Layer 5 of a small transformer language model trained on English Wikipedia (10 layers, counted from 0, width 64).
A neuron's activation on a vector x is GELU(weights . x), where the dot is the dot product.

Input weights of the MLP neurons that the questions are about. A number n stands for n times 0.0043.
n29: -124 -100 -30 200 -87 -92 -5 44 99 6 -239 -150 -71 -15 36 213 207 70 -15 44 1 -55 -73 33 84 17 259 -1 117 -133 89 -3 -160 -2 50 180 -92 -16 92 135 -32 15 168 58 48 -1 -137 12 -70 98 4 -135 -52 81 -142 88 -32 -51 -25 -150 -194 122 119 -14
n62: -72 59 275 -179 109 51 -51 -240 95 97 137 -302 -171 -197 -117 171 77 109 -259 -450 64 -175 235 -117 275 -218 -8 2 90 -122 184 44 233 32 -44 -188 110 -161 142 -114 -35 243 71 -294 -131 79 147 270 -133 -81 49 -32 -22 -69 174 154 41 -24 41 71 121 -147 150 -92
n63: 167 109 100 26 388 83 -56 -92 219 13 -45 -183 34 -5 22 40 -186 102 -230 120 -224 -21 -133 243 46 -42 13 -205 70 10 45 -58 53 -261 -190 -164 -25 -225 23 245 -141 19 -176 -45 -46 -104 -171 132 204 -94 -26 192 -116 -69 90 156 147 -33 155 188 -6 65 60 -60
n75: -112 -98 -57 24 133 185 132 -101 -59 -42 146 -82 -45 100 -12 -228 11 -94 4 97 83 59 -193 59 -177 111 6 35 76 115 90 -36 43 7 233 -12 -91 -56 26 106 96 105 217 -140 -75 -88 -95 -29 140 -67 89 76 -121 135 -35 53 -99 94 173 -145 -204 4 55 39
n78: 65 253 -161 -94 -132 60 -292 31 40 139 57 -357 23 -90 6 13 22 46 73 36 28 133 -59 -49 -49 93 -77 -47 -45 51 -210 -150 -155 130 105 -28 78 278 139 -240 -297 -159 -208 -55 86 64 156 184 -59 235 -13 84 103 166 167 194 -32 21 -206 -99 22 -276 224 -170
n118: 141 133 140 -69 -62 138 306 -13 53 34 312 7 -148 138 -98 150 58 -9 21 -212 -201 -75 259 89 -112 52 129 -31 -90 -52 -98 53 60 -180 -56 -17 -390 -187 -128 -161 11 159 -226 135 166 -115 233 264 102 7 -93 -144 -15 -5 198 11 -78 31 306 22 -12 56 22 -59
n129: 75 10 125 -99 -213 47 -47 -60 74 -42 84 -21 -115 -181 -91 179 109 176 99 -139 78 -82 -51 -11 -35 -44 117 63 353 -17 9 -16 146 226 -70 96 12 87 118 -171 162 -155 127 62 -145 83 175 79 -35 -41 81 37 54 -10 -163 -84 -164 108 51 -12 -3 13 -112 -152
n168: -63 -205 75 41 -33 -34 27 -43 134 208 70 5 -24 37 -134 110 119 -150 -98 -127 -110 161 119 -69 -109 142 -49 67 -161 107 68 -78 21 129 43 -47 117 166 81 20 -98 2 168 -33 -42 37 19 -87 39 115 -131 -166 -84 15 28 -169 94 -145 -379 91 -96 -120 -170 151
n178: 38 46 -24 10 210 100 38 -132 84 145 143 112 -23 54 -121 123 113 303 -156 -32 23 -193 111 2 11 171 -79 161 -126 -118 -15 -29 108 92 4 -58 180 -2 177 -89 -44 240 -211 -146 -28 181 64 33 259 -103 -235 17 43 273 31 53 -148 75 -28 -70 -84 -110 -81 -41
n205: 96 132 -155 -120 -86 28 340 123 -84 104 3 -92 84 -279 -139 9 322 -57 188 -119 -85 -61 188 -81 -118 210 210 -187 114 -16 -55 167 47 -18 -140 5 -12 148 82 69 -29 -30 104 55 -64 -54 -5 81 -52 244 -5 81 94 -152 -159 -130 7 11 146 38 -13 -157 -159 -21
n206: 117 -78 18 20 -13 121 152 71 183 193 -128 -183 13 -78 16 133 84 -86 -21 -220 -6 65 -3 111 -257 7 59 7 34 28 105 -3 -178 -52 -154 -123 118 59 206 18 -92 -14 246 45 -43 -150 -42 111 -32 -51 -92 -155 93 250 -189 -113 51 61 96 5 27 22 54 -5
n213: 10 320 -9 -73 -195 182 137 -198 -40 61 26 -161 13 246 -79 -66 73 119 -132 -27 -82 -156 -50 -136 -334 245 -8 12 37 110 -122 112 -74 -5 -241 -76 91 58 102 78 108 -54 -133 -244 -185 16 -52 -3 66 12 -17 -64 197 14 -217 -107 -82 -228 257 -53 234 87 -95 168
n220: -106 -17 54 -47 54 86 -9 -137 185 -102 168 -114 55 160 -323 -72 226 50 142 -37 -18 -134 -42 -42 -67 -16 -93 -168 -105 -102 25 -201 12 -62 132 30 -118 27 43 79 -121 -90 -105 -252 157 -28 -57 159 -52 58 -88 -18 119 102 -85 41 322 -60 48 -3 33 -94 -280 -62
n240: 74 116 -273 160 69 -108 -84 -239 -148 -13 54 -94 57 4 48 134 243 -89 31 165 -69 -66 -4 18 275 -112 -69 -126 141 215 6 66 54 -149 -231 -107 97 171 285 -33 -35 -11 47 -121 51 185 -84 106 67 82 23 -311 115 -139 136 257 -27 -127 -66 28 -123 -264 -179 -223
n248: 103 -6 16 -64 -160 -100 29 -9 49 -78 101 -14 113 -163 76 27 -154 212 -158 -36 182 64 70 -26 -159 89 -73 -153 65 -149 -213 -276 116 143 -205 98 11 -43 -11 -153 133 157 149 56 109 30 51 86 -176 196 -20 180 -45 -215 45 120 -57 -162 79 -21 -74 -100 -88 -129
n280: 122 233 -175 -139 80 16 -21 137 -195 11 -20 -123 97 307 -123 146 -150 -146 172 211 -3 -55 -56 -60 118 85 17 -231 188 28 -67 -237 -31 -128 -23 -129 -281 139 83 42 -113 -19 -148 -40 -20 -30 139 -12 -129 40 -36 -18 156 10 -168 -65 70 -235 122 77 -32 -12 22 -11
n289: -1 -25 -24 -119 100 -24 14 216 -164 -4 80 29 68 -104 -7 -79 44 -154 -14 13 40 -159 179 20 64 74 44 61 116 -18 61 -96 41 -142 38 145 37 -23 -248 7 44 -205 81 178 32 106 -62 173 41 -71 -3 -45 16 -195 -16 85 -4 -165 55 -154 -75 42 10 -102
n304: -249 114 72 -175 23 -67 6 -138 -72 -104 -140 -52 69 93 -26 96 111 -39 -58 -74 97 121 118 -75 -33 86 104 -19 -77 194 -16 -97 -47 149 -139 24 47 9 81 -56 1 -150 0 -33 -161 190 -111 -100 -73 -189 -106 11 257 -30 212 -25 6 16 300 122 36 -102 227 200
n316: 177 42 159 -163 68 -40 -134 -49 -23 -135 -107 -197 -49 247 51 -132 -84 -173 -26 140 37 -295 -114 -32 -9 170 40 -106 -10 13 -151 -83 34 -189 17 -16 -189 223 156 1 149 39 -142 -205 -255 -37 -46 9 37 -186 2 80 -37 -45 -147 170 97 -163 -198 -48 28 -194 16 -61
n324: 74 -1 36 -43 82 195 -151 -163 -10 100 -186 -107 -233 -108 -158 125 -58 -96 -337 136 67 76 318 51 80 155 -54 -21 -153 -126 -61 -12 283 93 138 -40 128 137 -17 -110 6 58 -250 118 66 -67 -183 38 202 17 40 -247 -64 -106 309 43 -134 80 -117 -263 -316 -97 -31 104
n344: -108 -4 -470 137 -70 -92 -70 -28 -38 15 37 -19 -122 12 -70 -134 -63 121 -150 152 80 -142 237 -12 -15 157 -22 91 -115 -88 -14 16 -200 158 -2 -113 -74 89 274 80 -56 112 -142 -31 29 71 -31 30 -91 -151 -23 6 1 -74 -23 -103 -85 3 -37 112 -81 -102 174 55
n363: -80 -6 400 -8 -188 10 -108 -150 -118 35 134 0 -19 -211 132 105 -102 165 -10 15 67 220 -175 128 -93 135 132 -86 -63 79 -282 87 -44 163 -87 73 79 -346 -54 43 -8 197 -73 -117 -247 -12 82 -56 44 130 -60 -301 74 -57 -99 1 61 -66 -37 90 189 -19 -29 114

Each question shows a token from some text and the vector x that enters the MLP there. A number n stands for n times 0.0084.

" first": -130 -72 -67 12 83 -77 -114 137 124 87 -10 41 111 -20 -214 -16 43 16 53 -134 23 128 -119 65 -74 -219 -213 7 85 -45 -44 39 1 -90 277 -112 17 190 -81 281 135 188 -147 -12 -12 -91 210 24 -10 -10 -59 -12 -190 -218 -5 -91 -131 38 121 150 12 -23 -45 -251
Which neuron lights up most? n220

"4": 0 -122 22 115 -25 -142 -29 73 -29 113 55 135 -8 215 4 129 209 -5 103 -221 -26 94 -211 -18 41 -157 -231 24 -45 -141 -109 5 -50 125 145 107 -39 3 5 331 95 -54 -53 140 -131 -251 316 -104 -42 -56 -72 154 -71 -104 84 31 -34 117 63 53 -39 -105 -103 -41
Which neuron lights up most? n168

" rel": -164 -25 -165 83 96 -50 -219 235 3 69 -93 101 26 -17 -53 -5 88 -189 -171 -118 131 88 -13 -79 -23 -219 -308 91 10 -146 1 6 -32 -121 -41 2 11 249 -44 230 139 118 -139 -9 34 -80 228 -85 -4 -64 -115 -4 -177 -55 6 107 -91 -55 250 43 140 42 26 -93
Which neuron lights up most? n344

"ert": -212 -95 -7 -72 -52 80 -19 191 60 224 -88 148 196 -72 8 -89 128 -65 26 -49 -44 -86 -109 152 43 -59 -26 42 -111 -18 14 113 120 280 -36 -57 17 72 -217 200 48 6 -48 -19 -124 28 38 -92 -148 -158 -225 -52 -94 35 115 -2 -120 28 300 149 131 -101 73 -218
Which neuron lights up most? n304

"ing": -86 -80 -49 -13 97 -89 -50 198 50 102 -8 0 124 146 -36 58 170 -179 27 -177 118 122 -125 52 -102 -353 -99 76 195 -224 154 18 -22 36 220 61 -98 137 -34 107 106 -60 -81 81 -213 -238 132 73 -84 -70 120 -39 -96 -102 38 162 -57 -27 154 4 154 -75 -103 16
Which neuron lights up most? n129

" Kore": -101 -20 -197 19 201 -106 -117 102 1 -73 -12 -40 28 -35 99 97 -70 35 129 -67 22 -63 -105 -102 21 1 -228 73 -22 -116 -8 -56 41 32 179 -99 44 112 8 355 235 209 67 32 3 -123 185 -144 48 -209 22 -91 -97 -96 300 -22 -31 -199 142 -34 149 173 7 -64
Which neuron lights up most? n344

" dr": -197 -137 -258 103 202 -25 69 249 -10 182 -166 -26 83 93 90 -97 35 33 -40 -81 59 116 -88 45 52 -69 -151 50 -15 -133 -50 -23 -203 -251 21 165 83 84 55 191 -7 88 -51 143 68 -52 93 -50 -44 117 -139 -243 -202 -154 -39 -10 -123 100 71 -48 168 19 -62 -149
Which neuron lights up most? n29

" bas": -8 -176 -45 114 235 -194 -122 100 -120 -92 8 58 147 12 -43 -158 26 -110 -47 -124 35 -6 -94 141 -88 -115 -326 -74 -37 -54 21 127 -134 -71 58 -111 93 36 -25 293 202 103 -88 100 -10 -5 184 54 -76 126 -169 57 -125 -185 122 -21 -140 -64 268 51 16 12 -28 -68
Which three neurons fire most, strongest first? n63, n289, n248

"ag": 4 -3 -112 123 -7 -239 -199 168 39 -15 -238 159 96 -39 51 54 154 -239 -90 -108 166 -10 -161 -24 -25 31 -79 103 -103 13 27 157 19 34 49 117 -93 82 -181 264 -26 117 -167 -25 190 122 259 -97 -156 -88 -88 -48 -124 -150 -2 54 10 44 114 -8 25 -4 -94 -111
Which neuron fires most, and how strongly? n29, at about 2.6

"ront": -169 -47 -20 -196 -3 -23 97 37 159 -5 -92 50 120 99 -187 64 150 -71 -37 -85 92 228 -76 38 29 -179 -240 2 -4 -89 84 126 -68 -130 1 158 67 134 -173 197 222 101 -88 94 -166 -19 121 -164 -122 -107 -19 -53 -267 -22 54 -64 -27 -20 275 156 4 -13 -28 -80
Which neuron lights up most? n304

" were": -37 -75 -90 8 140 -23 -113 155 10 138 -110 -39 46 22 -78 51 157 -164 -145 -129 95 107 -228 -18 -44 -211 -144 123 41 -22 -13 118 -68 -73 322 -17 123 50 -93 355 137 127 -160 -22 -23 -120 131 61 48 114 -43 -85 -89 -134 145 18 -38 68 189 173 87 -80 -89 -60
Which neuron lights up most? n63

" rep": -30 -88 -169 83 193 35 29 50 51 138 -83 -11 123 49 -140 59 211 -42 -19 53 56 97 -245 18 -16 -154 -187 -1 33 -37 -61 -4 -176 -145 89 -77 19 183 -61 266 92 69 -199 -39 63 99 341 5 -35 30 -221 -53 -79 -148 -60 34 -212 -18 49 -1 120 -37 -134 -140
Which three neurons fire most, strongest first? n240, n280, n220

"1": 91 121 -54 -20 70 -140 -122 -42 -10 116 94 58 -69 -57 8 -30 -18 -119 -111 -107 153 79 -184 0 15 -132 -334 64 -66 128 -21 185 -150 5 181 -63 16 172 -268 181 149 -50 -37 149 -74 -185 316 -49 54 -76 -54 112 -76 -51 37 -43 -175 13 -10 63 129 41 -92 -53
Which neuron lights up most? n78

" named": -100 -20 -159 -52 28 -53 -141 136 -59 157 -106 70 152 -2 -74 78 44 -77 -114 -121 -6 201 -230 28 -66 -210 -204 8 38 -86 20 83 -129 -57 300 32 94 176 -83 319 -11 168 -54 4 -119 -124 172 43 -106 73 -1 -45 -151 -105 10 -7 -57 -60 191 41 101 -75 -52 -180
Which neuron lights up most? n280

" s": -71 -121 3 -2 158 -90 -234 69 31 26 -6 3 127 13 182 -90 23 -129 -44 19 22 -8 -241 -25 -88 -173 -222 -78 -50 -227 -83 101 -26 -84 66 -30 73 301 -65 390 70 178 -86 86 83 -113 227 -56 -37 73 -130 48 2 -111 -3 118 8 -41 71 -37 107 -28 25 -136
Which neuron lights up most? n316

" with": -97 -155 -155 -25 188 -30 -209 94 -40 43 -104 7 82 -3 -19 79 165 -128 -144 -98 29 162 -185 4 -139 -117 -149 123 19 -114 -38 48 -108 -13 293 -7 164 159 -81 257 26 93 -109 58 -89 -97 180 -22 -14 50 -33 -65 -110 -120 122 56 -89 37 264 50 164 -71 -183 -118
Which neuron lights up most? n75

"g": -120 -85 -37 143 111 124 26 52 -10 152 -133 189 198 113 -48 158 -100 65 106 -57 85 184 -57 -99 -263 16 -168 9 90 68 56 78 179 -162 -11 191 27 12 168 241 79 197 -195 -80 70 82 -24 -80 31 56 -42 -59 -77 126 163 -102 -167 189 54 160 45 69 -48 -100
Which neuron lights up most? n178

" ch": 0 -78 -182 -116 121 -31 -96 88 67 57 -226 -17 117 -43 41 53 74 -74 -15 -114 -42 54 -133 -161 -149 -101 -364 -69 -48 -139 -44 42 -132 -213 103 -165 93 199 -44 289 76 164 -21 96 -53 -50 157 -48 -11 -58 -178 11 -33 -169 117 -60 -74 -6 132 15 157 -12 29 -128
Which three neurons fire most, strongest first? n206, n63, n280

"ap": 105 10 51 -143 -28 -23 -140 -21 92 78 -215 78 159 -12 -33 53 53 79 8 55 108 -87 -188 42 -2 -8 -205 -163 -111 -33 -59 111 29 67 -45 23 19 93 -180 256 151 253 163 92 -115 78 216 -117 -80 -60 -112 -13 -25 16 219 -150 -132 -65 69 100 284 79 9 -174
Which neuron lights up most? n363

"\n": -115 -85 -195 -24 161 38 -235 47 -124 65 -33 29 130 34 3 64 130 -83 -59 -95 5 149 -185 27 -112 -91 -117 129 10 -37 39 102 -124 40 205 9 144 199 -58 307 72 140 -19 74 -112 -16 178 -69 -41 139 -68 29 -121 -201 62 35 -88 97 264 29 207 38 -174 -104
Which neuron lights up most? n75

" Com": -113 -45 -253 115 248 61 15 41 -14 156 -125 -91 111 128 -97 -38 31 -22 197 -13 110 -4 -271 26 66 -77 -88 78 -83 -59 -105 -108 -39 -15 58 -58 82 220 -69 68 100 213 -33 197 91 17 123 -129 -3 -77 -144 -91 5 -59 154 -49 -210 23 202 -135 210 27 -31 -232
Which neuron lights up most? n280

"ig": -66 -143 -145 47 50 -100 -270 83 162 -115 27 166 78 -10 -8 25 94 -102 135 -70 -122 -19 -64 57 116 47 -223 -136 40 -137 -23 65 -29 -2 92 -56 0 210 -308 86 189 186 25 41 -74 106 92 -52 -59 -116 27 -97 92 15 140 -79 -314 -55 62 101 176 4 -132 -91
Which neuron fires most, and how strongly? n240, at about 2.4

" it": -134 -71 5 -12 183 -79 -131 115 97 85 -5 -26 117 16 -21 -4 139 -187 -113 -62 51 44 -166 80 -139 -190 -135 81 84 -91 -139 170 -17 -107 125 76 107 101 -87 208 241 111 -167 6 8 -202 344 -20 -10 114 33 31 -31 -121 49 77 -151 76 207 104 86 40 -16 -213
Which neuron lights up most? n63

"ber": -54 -34 72 110 -5 -25 -54 156 145 19 -128 -15 92 -63 -19 -105 -28 2 44 -204 41 -57 -82 -57 -41 91 -31 -71 -24 -52 -45 155 -39 28 14 16 4 116 -168 419 190 292 -5 74 32 62 193 -111 -24 -2 -92 -80 77 118 285 102 -44 87 262 120 90 214 -45 -29
Which neuron fires most, and how strongly? n118, at about 3.9

" p": -69 -96 -192 20 168 -80 -41 127 8 -1 5 -137 43 4 -32 115 98 -44 -83 -153 94 98 -276 -136 -136 -53 -327 25 71 -87 -101 27 -146 -48 75 -75 7 103 -161 304 135 32 -148 68 44 -5 294 -46 122 89 -143 -10 -85 -103 52 4 -163 -63 86 -13 193 53 -67 -1
Which three neurons fire most, strongest first? n213, n280, n78

" a": 21 -157 -175 -65 91 -74 -232 131 -23 99 -44 101 102 -33 17 -95 45 -85 -87 -97 -21 164 -209 22 -163 -199 -104 78 -26 -162 20 70 9 61 322 -121 -7 219 -73 248 122 103 -180 -76 -102 -107 257 31 -45 55 -152 -20 -11 -71 94 169 17 116 114 57 15 57 -30 -122
Which neuron lights up most? n78

"fer": -203 110 -59 99 -45 39 116 204 99 64 -96 123 121 -40 15 66 -129 -178 -127 -104 164 134 -121 100 -136 -157 -209 -24 91 7 2 198 -100 -104 126 96 -30 13 -68 286 309 136 -188 46 -38 52 69 -28 91 6 -75 23 -158 -34 87 84 -96 61 271 26 26 5 23 -152
Which neuron lights up most? n75

"w": -81 -149 -132 37 230 -77 -148 151 -42 -19 -12 -68 64 -47 -6 215 38 -34 158 -170 9 -19 -129 -191 -173 -114 -94 -28 -72 61 -55 -62 -44 -80 199 -68 110 100 -244 201 152 287 -101 5 -34 -33 167 -104 -14 -33 -39 -113 -89 -121 107 121 -163 -37 105 95 211 50 -97 -55
Which neuron lights up most? n363

"B": -10 1 -176 -83 167 -106 -243 112 -39 145 -21 -8 0 109 -214 -63 38 -29 39 -108 10 27 -208 12 -200 -163 -200 -54 -24 43 -4 104 -132 -65 161 76 47 110 -246 99 89 87 -243 44 -40 56 233 -13 -150 82 -14 -25 -115 -142 102 37 -257 73 148 49 74 35 -115 86
Which neuron fires most, and how strongly? n78, at about 3.3

"ain": -133 -167 -145 -100 -44 28 161 104 -66 82 -21 133 164 97 -74 -54 75 -120 84 -107 -7 95 -44 104 93 -9 -168 196 109 -16 -10 59 106 87 10 1 110 29 -135 220 244 26 -69 96 -329 -106 212 -46 -124 -136 -67 48 25 83 89 -9 -30 -251 134 43 90 105 -108 -264
Which neuron fires most, and how strongly? n289, at about 4.6

".": 72 -52 19 170 113 -156 -239 73 91 -63 -210 143 48 -160 124 81 22 37 -72 1 -26 -34 -146 -125 -46 14 -42 97 -202 -65 -182 138 105 85 214 -52 65 53 -295 214 -52 137 -61 117 95 -53 123 -154 -108 55 -23 159 -65 18 160 -61 -121 -19 16 50 182 132 -32 -24
Which three neurons fire most, strongest first? n363, n324, n248

"arn": -14 49 109 151 133 -130 -166 136 74 -46 -163 194 35 -3 -166 149 64 11 -3 -141 141 -12 -205 57 -198 -321 -90 36 -15 122 -123 150 -61 -6 31 41 66 186 -62 253 22 128 -66 54 18 73 148 -211 -51 82 19 -186 -81 -77 111 -117 -56 -20 225 71 124 -84 105 17
Which neuron lights up most? n363

" trans": -39 -52 -171 51 157 -18 -75 237 -53 30 -102 0 91 7 -2 -32 58 -17 -89 -5 118 173 -200 155 -56 -194 -271 105 69 -83 -39 38 -148 -175 28 -41 174 17 -134 265 265 239 -170 -48 -8 -31 139 -115 75 -9 -94 94 -66 -122 0 121 -50 -85 165 -35 38 40 -113 -96
Which neuron lights up most? n63

" high": -69 -106 -55 176 87 -89 -237 120 114 -99 -9 51 68 27 2 -63 155 -52 -29 -126 234 53 -153 27 6 -171 -176 -7 70 -64 -111 44 -8 14 106 -42 81 194 -62 292 241 225 -68 35 -53 -4 254 -112 -30 8 -199 -69 36 -98 44 33 -46 115 239 45 80 -84 -113 -146
Which two neurons fire most, strongest first? n240, n248